Layer 4 of a small transformer language model trained on English Wikipedia (11 layers, counted from 0, width 128). Numbers have three digits each and are written without spaces.
A neuron's activation on a vector x is quick GELU(weights . x), where the dot is the dot product. Quick GELU of z is z times sigmoid(1.702 z).

Input weights of the MLP neurons that the questions are about. A number n stands for (n - 500) times 0.0018.
n0: 531374654592546469344451599439514647576548440337439533660447612533673667584488350505537607469465375607358497515417532566419387591515482708567533766457490428433535592482407411534405610385506682525497471537536591536450534526462585583532522482435478544531532294538538466357413362458503398449641525450634474487474453458610543483437471579512511416549498538426413515399490453422537357524545
n4: 458389454466381447520341515503452605331471292457352513500527532522674555614491346544699344624648266446439507609488555698422641388357581425648529713415625450402599429663670513506584538665582426468526627625442477597407454568626465516356562481460412581610561612420422384520431510466615566307390406624556488519583483410533399538707834579566476598568418583487380528545474695667430702364272
n10: 521471327589560535495641443495502550436582503552438492544467526337622544416545488686605448461547433480516685469500536519503642546369573453528363534459392589463611629559418477517593531492571490420681549557594569559350485505354587451483296319404505365484462410596406473616414487369481602396457456606387537422551706642487485602613676454437409487395366404469408500356500553619500577473574
n11: 616487484612540417506387671571723344380509456678568558710309262408525555621486453407660596453434371569457421341479523397488682561562478310551326513565509717537509529469367419465405679429503399528513519300565616494531506534256366692457403739497419396475483586522472421419530399494506491352566454588534581383614585500414570464515597527318549494518422601568645590476446690340302421510509
n34: 497331602417486539414572577637686582438474582403244523489407486691638540531332489273523558520537397484445510537628552551573318597638546767643529588425425562546466585511467508492389557517495640571468613449506403587300503506448509452579505523488486602429443560248376429558620392603424362486506566500510578443447426512571294511571497548538738508630516520393309617534515349589534385458562
n40: 562540448477597380469571509570529299547500475708503566561478579288631391506394451750398506404617456391402300452603545568562507497546641435569312577494509533367642576382400566425615473617412391479475252344595488463709280497421536446481643761394521591538428657385454506571520660488506390521390717376475704543506597446541581431476581560454506682471517439423449556313559506336485478500437
n47: 612469405482563548457425524384588651408306525444481347445517428651522555484578484457541422497550638513536466615439403359481452623289467436594539654601430554628489373481487724510500495531388462557494382618500472484516461389660333451418566558291438458452657511426547443489553454601593543472694461485485380544526361557306362570375490468420556503534572536478589524309655446737432390369549
n71: 469488286732509500399550632614437506539552377527650391423352479488411512617567444398509660590657487537555582555376477531470380229685580615629580544548580515444503403454323416459627388617601540536629514571451750618393515305509407512552310561447527647627453430473374352416647476627419572518318463361358497543509821601491474524551448671517347542603381463386551518470428425512530553306578
n97: 487550378490633282392384521482407509542472598503562375423536305389497599442372565388543444356526437442199669482563503428262686663463606506506459569373656394697392444488625636435542546450584485604519508497522513567512515244553487626539521611354632589375486445229488538513553463434393348491464211281402421633468529609430515622442506421285467476420618531550364422432544527559530459604646
n139: 518367506364589614488626605446567575443385546463289362441503470689631411410407318497357676530379634868369454450463478547454455659593497548599503434534310611572521460456606439601623556608611417550418596677524424405532489386452397382383568482527538554549430465601524518401554447609476491491645509543589318357573500568402497450638469462455702448531371547422584382370600442319421601415480
n140: 503400506554590574543491460543562600644539644500407462440403293613575419535585580404350458624343482632389480613448646533474510580407587627435560649500491444615396400375526655469457618407596381556405583716648558582420437424404513453665489601374686422432584497497371552319426361445704471500512735424473528730260580351509432606553423363562630477526568405413479604360451561461299543364518
n186: 428422341482517456565442661312575364673477468533483458509437543511391366475503186539593356494604597532609484622539567458494696463701457491556439491497486525431568503480662447348450359560590375568471505440394570500474448569563512347391508571547539472438580440358560650535772607624500503563358560472630460637600412713538522410387432539559552486272505662509444594446456335529556374515503
n201: 413485212546425610491417695305516582531551506594558426494506451420457422466355324530551497494337241470460458632614408570489475603439581462582544383545506621331537552540434627462528307572495615497571660370590347492657541302465509511427533543400408403661625417523639432547475486405526497391522381522479451563488441441557435542483327556559787539519513540480503664531641610563466402558698
n244: 708374467535500430345669528531398516466516248521457457500305541586492425566475304466646310587361511616370527457615471485524529527386530391492576717517479571440406637401425371446563505470589460380575473398516508574444336500559488417431490666500534380550429567398505439415451521443451579500468617577446464540531522492335342314433389629523557476497559452454518469347583679462383458503609
n264: 525562539556533589451371421365443469550514494505475388506485653494519528375556476506593620570447608575503645555331468660505448558344768584467607458482360522584522659492540505405484415536474389450608440541333514492591632520672422571627638506574557342460442530204469426649660503425492530486679433650523537605260591471457487576593518454440512454463518530430400548233514554555503611400424
n287: 547411633708536497437460437591546473445394410427395558522224368464654510426467444525462529409469652473510625452512339595564455524446510623545495626377462505623449530476582407516502476539413553536510511459522560482444451542410426505547528401373547434415553382544471505458443440396589495451479407664575516607460420538392528526199461391498526543509630398385448512415435493422586472382605
n322: 482521426444620333509480413416497423495625560624374451553414394619494395394519402555618488441644608420532383599650519663537286642585435343555417384432457445408360578619551537317500555391527374491259518411521533591654394524418376410422598550386565438473612314377600633423600546602694563597606553510543525436578491633606458523352394454700767483385516573668454472410581489494549536633529
n370: 355516548480553519612421505528475341401518473577529474404439582489457529430631477539346540392420345488564462534518605488513541466476700505380516624469407373522503561532472651434462513580414391513391536294457546545677497479622474521401444439497451247613404532436463607374341534613424354580363404617551528492344615429530533461634626523602373378457307495476445451395492417585380593612393
n393: 494570497433512537411440511557349536487686564680411524753512512479470441727361526522585602262522418542464497500474509511416370686500578437401503491559578346437456517512483468675695638500412367521381481547697485564491503617610358512453395485610497334310492494524455362581732438460567206363375407411573435634427476675694537462427562509595588517509516544593663575468509605450661622431474
n431: 465284556540529542356396503514407586505367551550503549331580453488418320371516500588574430432587491473339575477590553538494541367474491535540403461316642346541500455546576714602500351582502544419353495485479589475587403473307424526450578564601545385578452509520535218497643509587592629526480433609529607462674584394488169575601428548582670577618563398644483500396419500765480662457543
n467: 557355506458394485500457588543513634503394606586284683503412528550447550484554487599561449486707491550326381559329554573454717511418570582679392526335557505403433626444532440495516558350483578536578472403435503632436511500447494220464323570425636427422523444332390471579422514497397412480555630689711458564517555662575572500663476368513563522567327542537667562539405451478525520553456
n473: 386397576497416257604497622461435617521477589583546317483570491566477500358683627644685616643528373457494442509472586591627519557480768485520450612397626628389391301468511506434567469567542471466589448458625571584552264366590337572626566471488621461386521618477535491748410577366462463448568549596371432555482449485575443497503437585424537596561657405436619522417396548462471491680344
n479: 616671211583472558580338681372667651573546570485385439447572354485696460479557545513524463538437446485466400401548487460542568589447603497558585671510443549557466503602625530541500445353479522404366478513437246658565597525519520260401524553567470548644576445466519538469460598296532658466503434466483485429580465410310036531383497406704500430718492395478573506540478585522417481471665

Each question shows a token from some text and the vector x that enters the MLP there. A number n stands for (n - 500) times 0.012.

"is": 688451559363769542573393392602470547616621526433627407437578491475330474348390687440525486497285624432666465463685216525478557473407379393497458472459464579469561605494565394522520519650597522623469353617585410676418581567445623581490459589603564499512532590635406463411513437636493583346497541378505441438665362439560506501696364396448494419484531408351449375576408372446402695555501
The two highest activations, in order: n139, n431

"ay": 550403571437512711740402444642607486639663527486603462490481500521266578479410543471393323526582529442775360487637411397543546333578495330518635541456461582439535489449484417495491472562716505485570273655438431530576514611512563452346619475497393406472477598490609483343388530598455417281454522386559517498524412499628554550625355383497454615462673571418545512408515345372555611441543
Which neuron fires most, and how strongly? n186, at about 3.4

" the": 496433521466648514548492421587549459535586565460444504478404563470249514464339679481537475478503491374714406630615364441511496458459380495525541516527502522428543583481454421542451553531921552450481335584496511821519656560472582503478657490526508549519486569595527463325385573520396635250462546472440503402511414443488600464589331410459487463511514498319465414489494390471457595502594
The two highest activations, in order: n71, n244

"ol": 510529561366666564573366405619392493723534537398635502599439581357305381500425705460613480519415506433685382553620368495505406382543430413543539424524502460437549452449584578542524637590682492528485478452488427580594589679497561526485532608552515463518501575499586493443299371608474552285524595313518405524416313461513660573620379261506314370473636517351498396464468384442438584700649
The neuron with the highest activation: n140

"er": 562335405561702516448386439741519520641564614422548506471555451515297464517373749489490546486453473514667301585513401465583526342503270504596596448520552529410547542533504337414517465537599612511569330590437434582496582606501521501393561462580581420484479577691544362400483517507290564281541642414609479459537352502384486540730489294380498576554635459497433406396521428384528623544624
The neuron with the highest activation: n431

"art": 526489523357427598616335365756465477699605495544565462423536620371280533474350573536526433515439477393824372476601364377584495510584493435539478498653525522469472601470413446512426537521606616567475396535516553645518606564489434570337574535682513508549563580520469429388366477504432632386460435426528481404509279415464585626801303334422385573519486523457566466414531419399532726453542
The neuron with the highest activation: n370

"ive": 478303502505621627541622422648489471629551615488536424556457583564423501455453681417541433531539502487727329725603311436437405350459410483532490446513562622427495550408514310575496540450896505485432443527514443644506459596430623578358615419531508481445491521598661459321394500510236611361541440542535451507453332396554506549519459357405459462508535446513501418546528465367550669591467
The neuron with the highest activation: n139

" y": 487584541394622543420385483637525539604672616390561456488526567517381618476354536460504366539504543370737502483697332508434475410387425515509515566517606524405511409506547511414329556515767533579459291667395457587702695605558619574392535404600491371550560461459532469343504506524334535228511566382398500465508367516608605594602477347349541519403449516473465540514528374394498568597566
The neuron with the highest activation: n97

"d": 616485452404696551539422509574448430525662643384574518406670576485359538328321635537527384543355445409625555540668268298646318484558462476688513600411543526475400553442417509640479563467636556505564328530454421646499570515565518501354572464566402600545546553653506373389369537544401659376645464465600402559592326450438594544487299424479395433486676545406437469564407404473586564577528
The two highest activations, in order: n479, n47

"r": 620463489391711487529358493623546491607618657463534453577545553480184505451433762399558360470412542472556380515479392444580507259546427500599517450489671554408535477441475418523390511493722617430501338604552460611592639558461645450557531348604438527527529645540522366513179568609351488377499582402565476457577467439569580583635503433419475478475597393376387452383418497393526666462554
The two highest activations, in order: n473, n467

"ant": 522506514376570550554438342701533404522550408311707542495419495499449543453525722451536426477456586351799429516538484569555483465445415407608605382521434603520598609476467304521513528475623535465693349508383374531635686580508650585262475381484535475409550626644596483335309422493440581314607500450504352471375468451521650538525395525416464506483637535420429421443479442430599702513645
Which three neurons fire most, strongest first? n287, n10, n264

" of": 508411428299666655591429375694535529453565441509632508530521575535361561496452646491488446516452507500701412581679280524606497507510434560594500482556536538417537476568363475489504577510819571489528381490416534647592534616538577520521440325544542426379448544636464483436361463516434693158472391436529428427499475488454686495707355520508407518394476478476391487407434403327430605548543
The two highest activations, in order: n10, n370

"ed": 603435537392758634575366531704590437645620565441511558356525471505457559567471672513507379551431536522624294587562390516649480516354434459541531508454617455497528522488407345514435585572745560425541222612412455588575538566432481449342521442559483406360484517539528442402393492461396673244587533456612396514477468449520640638566332342454395533562634516437429480485453372422593571486526
Which neuron fires most, and how strongly? n140, at about 1.8

"os": 635385513346530650592374470636559452562607577504525448451481551502415555483327675293440385499414491443628446660550458491451487472502471501513549491499441544337558635318568425523410491524686539442534340639580423682481520632525563419405601597671491459468509515538620492415400697505411597145620449377607412548613305370589570543592463360538444473553569494245487457531432428541493465602566
The two highest activations, in order: n479, n34

"i": 556409533390782728504464420677509447614538420471476574485494524524408516386469710429505474423487523478654381566596300498484470394355287563602558574515516489354499495434571414588512507521728574492702366675464439584469556555550580507322572519484641422546530525423610448389399424624366644323549475558542539444567423461497542554603281419330479516445649414333458486487317397444518603456656
The neuron with the highest activation: n287

"in": 477472525443739579535375550684507425595494438516589487539621615447300585575361490396516431444252369404694375568707324374562434345500339553473494492616436505385563478507560403575439477584770606433521391539493499573514587593438576544468512497558527525411555537584506487413280458600501607240503538294581447494530309583577524635681451463433400484497592464391546484586506453425424719464574
The neuron with the highest activation: n201

",": 576483477307684609523477442586486394661640528475607435398569508430279575508472707474570401436549604458730405452704388462546533485375520471501569532413541497449521538491471485487486541525840592435492290522454436727571530503485416560444549367509531452467511582463569508516417469567307629263523548438455377513468414451513655503645349380325502599499519521405460454456501471380429606512639
The two highest activations, in order: n97, n473

"g": 560462542479717551346452450633501477654674456436637574479436498471400543496369758448500494443413522498801422449573314478604392419346406341610612466503575416467599508483493312560449590493660603474449350414397449523550732520566526608410543421528493503419558601593551438392392387477488576245494572522605430375619435501500508615680361364507320447459584470541456517596438391526466575480621
Which neuron fires most, and how strongly? n11, at about 0.22

"en": 592477511387685731522433448734529453625664476432576438335556552388280441458457643672509285568406450379705368559650427564530541317259399477517541566472545596412564569515571454493588471625638615433446358551442552571441461504391602445349518545541521529387493612503459482452424484547557656313474639436490407555529436469570501609652398427369521458445620476467358455375452424415535560500738
Which neuron fires most, and how strongly? n431, at about 2.7

" n": 424486484348497548566391417633587441593599568461518505467568545523319567451371685456530443423445502411851448572532307434634504419340488450567511583507594469387544465432510393572502585551853547492492332499501484645640617518518582446415586475529574516499478557554507450459503477628411568308445552432396478373517404419527744588760396367487509458453443502401451547446425314448493468515553
The neuron with the highest activation: n370

"ity": 475385496455611575462429441731509441604576473502622432557407501413320573469512766415494448492395494383779442495539437555599496408398383386495632541591501580386517483302399469518622518560718621371529446660512427666518514573494670487415487507643454435561529589542508384454294474520342678213481631412681437441434482483474574551568379414436450479514559489381488437614375479401492636571549
The two highest activations, in order: n71, n244

"ly": 553408454405541600412503521549569566597764524540544568444465482549406605495439726408480394448558515468736307529638329496507468326393353431571506491397602577442539508389523360570526614665724562337491428456559546642485420564318555423361606465597405458421501650543542473400453549556448639239512528512570476433480374412540612508648273285529467561561549480426495377412427465526521587548637
Which neuron fires most, and how strongly? n431, at about 1.6

" St": 517318400401579529611407377703383473568642640322637489498479597608369512414464671453560448379492570462660451611623389485571505459392418526547584339579580490390596485412504340537473551585772543492473237515387347603604739620464519461316556440472570475480579568510570561484435485524356562344416619410531435438436411459489652531600397371413553542467514569567418468432535500384603656510504
The neuron with the highest activation: n322

" wh": 495508427456648536484376410679419495629584624484482467451539556458278540479377728385520383465458565561800397561718427426505513444449443540575483580490575460486566533466458464568481543534790566536531301583477524739617510508474538544489427465526528518503433541435645349541370386600414562198588550522488459413502330380515682443516419380525496482535423544328527514527436417405493438538528
Which three neurons fire most, strongest first? n467, n0, n34

"ic": 431488544366627641569448423781439451652474489439580407489512671439407516434445605526429315496427525509853378569602345481449511529307393499633485398683469511455552649508434377423612589643681505454588283486442453525429642548456604530381467477527587475461526593526584465380371382544413612370484597499575538544526500439508523559682378370414434494522509553460495430570428289410419686480604
The two highest activations, in order: n10, n370

"n": 584351537376646619618361492614609355663595552493558450427547568466305527442384634397464393453444454391713409487643268482560399392410505544569524426455547485417587488450495355567488603547750613519500367546426415591553544538425541552359568447691598487425464630620480441398440430474476597198546501446520423288619318499534531593664529442422474529522693524567504614415477418405503552535603
Which three neurons fire most, strongest first? n431, n11, n34

"ter": 582404387388789560457370402662495500549556537398644510430529649482334543471420626296316498483445476537683306586684436453530433387522365523643602413476489511482452502495482423563483504462617611537507336579562306629513576585455560460393516476670560502541506525677596483362411505457406606315516472569590479387605419629459572595716376332459584477572655506442418415311519406355547596480592
The neuron with the highest activation: n139

"m": 502404473504616514471340582614493393574664520495641492475533543442215461360393672372438317468401583407592413453572384516603509370364413493605446476438615514488570515561488417547405522547696632595340385707520332524627586611573646478541456528565466541489532673595492383438336543662357532348493571427568402489579549476528604565535410412408383448533602464272402472408453586421645736553638
The neuron with the highest activation: n431

"ver": 520465476444490583527352489747430524564596559463585478641530600461499596556400734345444334519521390377643353535608495482639417362597390621566462548502560557471465571589412385644381407459819576452465396576479481525539552568500672494425578360541464449486400600686568622487207489572298618340549520426489498442544349417466582614498395419425497500484477450525366413443463398417505615489657
Which neuron fires most, and how strongly? n0, at about 1.6

"v": 550566499288479475571382454513563422683620545404676495492419471534290564528374727504526283472488505484686317510606325505570453368413441476594573454471521571495579500498496437425435624445706650479475371535317427651568594674588575472432440418624524544450467605548718445354393386646396663417529480604522349436627425462601588429627456380478419517398564439520487480539323421405486626571578
The neuron with the highest activation: n186

" ": 573449435357646513591424372552455484726607514467565531528551502510313492503408711406517498462521473439789458559578319493540433418286475475564518610552549580451532553493466380560418554552754559408549232540476400696583647626503494510385581424546501436501532573522496467437358485609371559236445441547491490415533418490430682609709535339402489499502533510427402433452426448408476575549577
Which three neurons fire most, strongest first? n10, n264, n4

"so": 594366515396655575596461453661533600556576636525628501417464487614317553441497788369459396484376660504773438558585351532644464368330356577584442461433626531419444649460493375593562421581691598409461330602518497612607489593359536441483567507449484516437359638475512501428451436621395538215521447467522404467593354516501609478539391379426451521483518459414556385504440455541439563494604
The neuron with the highest activation: n47

"id": 476541571423636506547364445678502455661709506383633440545502574540299598429442612582525300345501515510786363540683246550624491458371432477529482444566511484464478474475464439566477486507670487527511306473452472598449546653423573532456543416623533413492534476549661472408480401626584601427531468270529385505603422410554569540678363409543340452407518428539464463488430396314464773607595
The neuron with the highest activation: n322

"ame": 523431714404684623683517490778614496496659584452450514602475471620319591456439621433391391539323494487728449598543318457616545353415370601457518470547594593550516560478517493509491491524707641450421387579476400695529503561440549454433479412471505517396490398444523463399410404454384533303558427475532301571370377528487597445629424310364523571497526578397450468686498402410511637545606
Which neuron fires most, and how strongly? n34, at about 2.6

"ist": 576475522251594640607421443573510368504633538394598418415614536670272578390520667453598368511500609457807446538654330557595559470416383320564455521437547499540563484401525416531418493629719586507449389566498400509553476473496536474455478442510471578501494565441481383335537481493388545492453583541626408614659353445523513536739386299444540512411473468543484283413393387497537542742623
The neuron with the highest activation: n186

" l": 491504536366681570481365400581441452633615602435604509455451564547171472452392694514583301502570566525765427541676335517566498512393474452554512615487595511397572471425438470450473554609740536512482320555437458683682676522511501507380493409475540477459518484560466376471442496594277547307523539518413458475534364430468701466720449350478545448556569480419450465443479375505536500493586
The neuron with the highest activation: n47

"h": 575599575337595554443543526696487530495692572468550577461509554474418605340296671349480330430460556410585453539685275377577432378558345476662488555514590482454486519609493374511443400605663565524615354477483547542605669569509625515489548303495466607475497648568523436392229419617326510347491571488508444425433384413571648527548453364379487577514630529446443556476479427339471492678609
Which neuron fires most, and how strongly? n34, at about 1.2

"e": 536453518457575692549425465552544590638607514387467539455565607365217482469429771485437402482349542405671535595651243557625465431525517554503528524413542471429445600397516333482467547503709570517411398646558425618570539481546634441389489372622524523400454489551598495376458437592412552178502598559526365530421416331479523475651438390396563486543571510528437562576535396338523692532600
Which neuron fires most, and how strongly? n140, at about 1.4

" c": 529418472365651516516401457673547472644672574522582537562457564569263463526320704426522377490545456435749429583705363445558475431384441501562482548496608559390593538495402446470438529589703564464530388598493395611549827584542616521526622418490459461511462508515527449407359459579339556345444507433448372418601436484516634498772420300478528452499450463410429518472446395356479545492458
Which neuron fires most, and how strongly? n34, at about 0.48

" b": 534496501371628561533432424694515428619653532484537448465484475457308503555289727458492348516464525499723433504640391597560484461415481424535530609523622475368565496505539439557499526573688550502451240634493401711681747565551572546443566375509494446426435548503578455421413499549344422264475490546450434415472323512471691542648398338530456557478528465432461545487427408414525638455516
The neuron with the highest activation: n393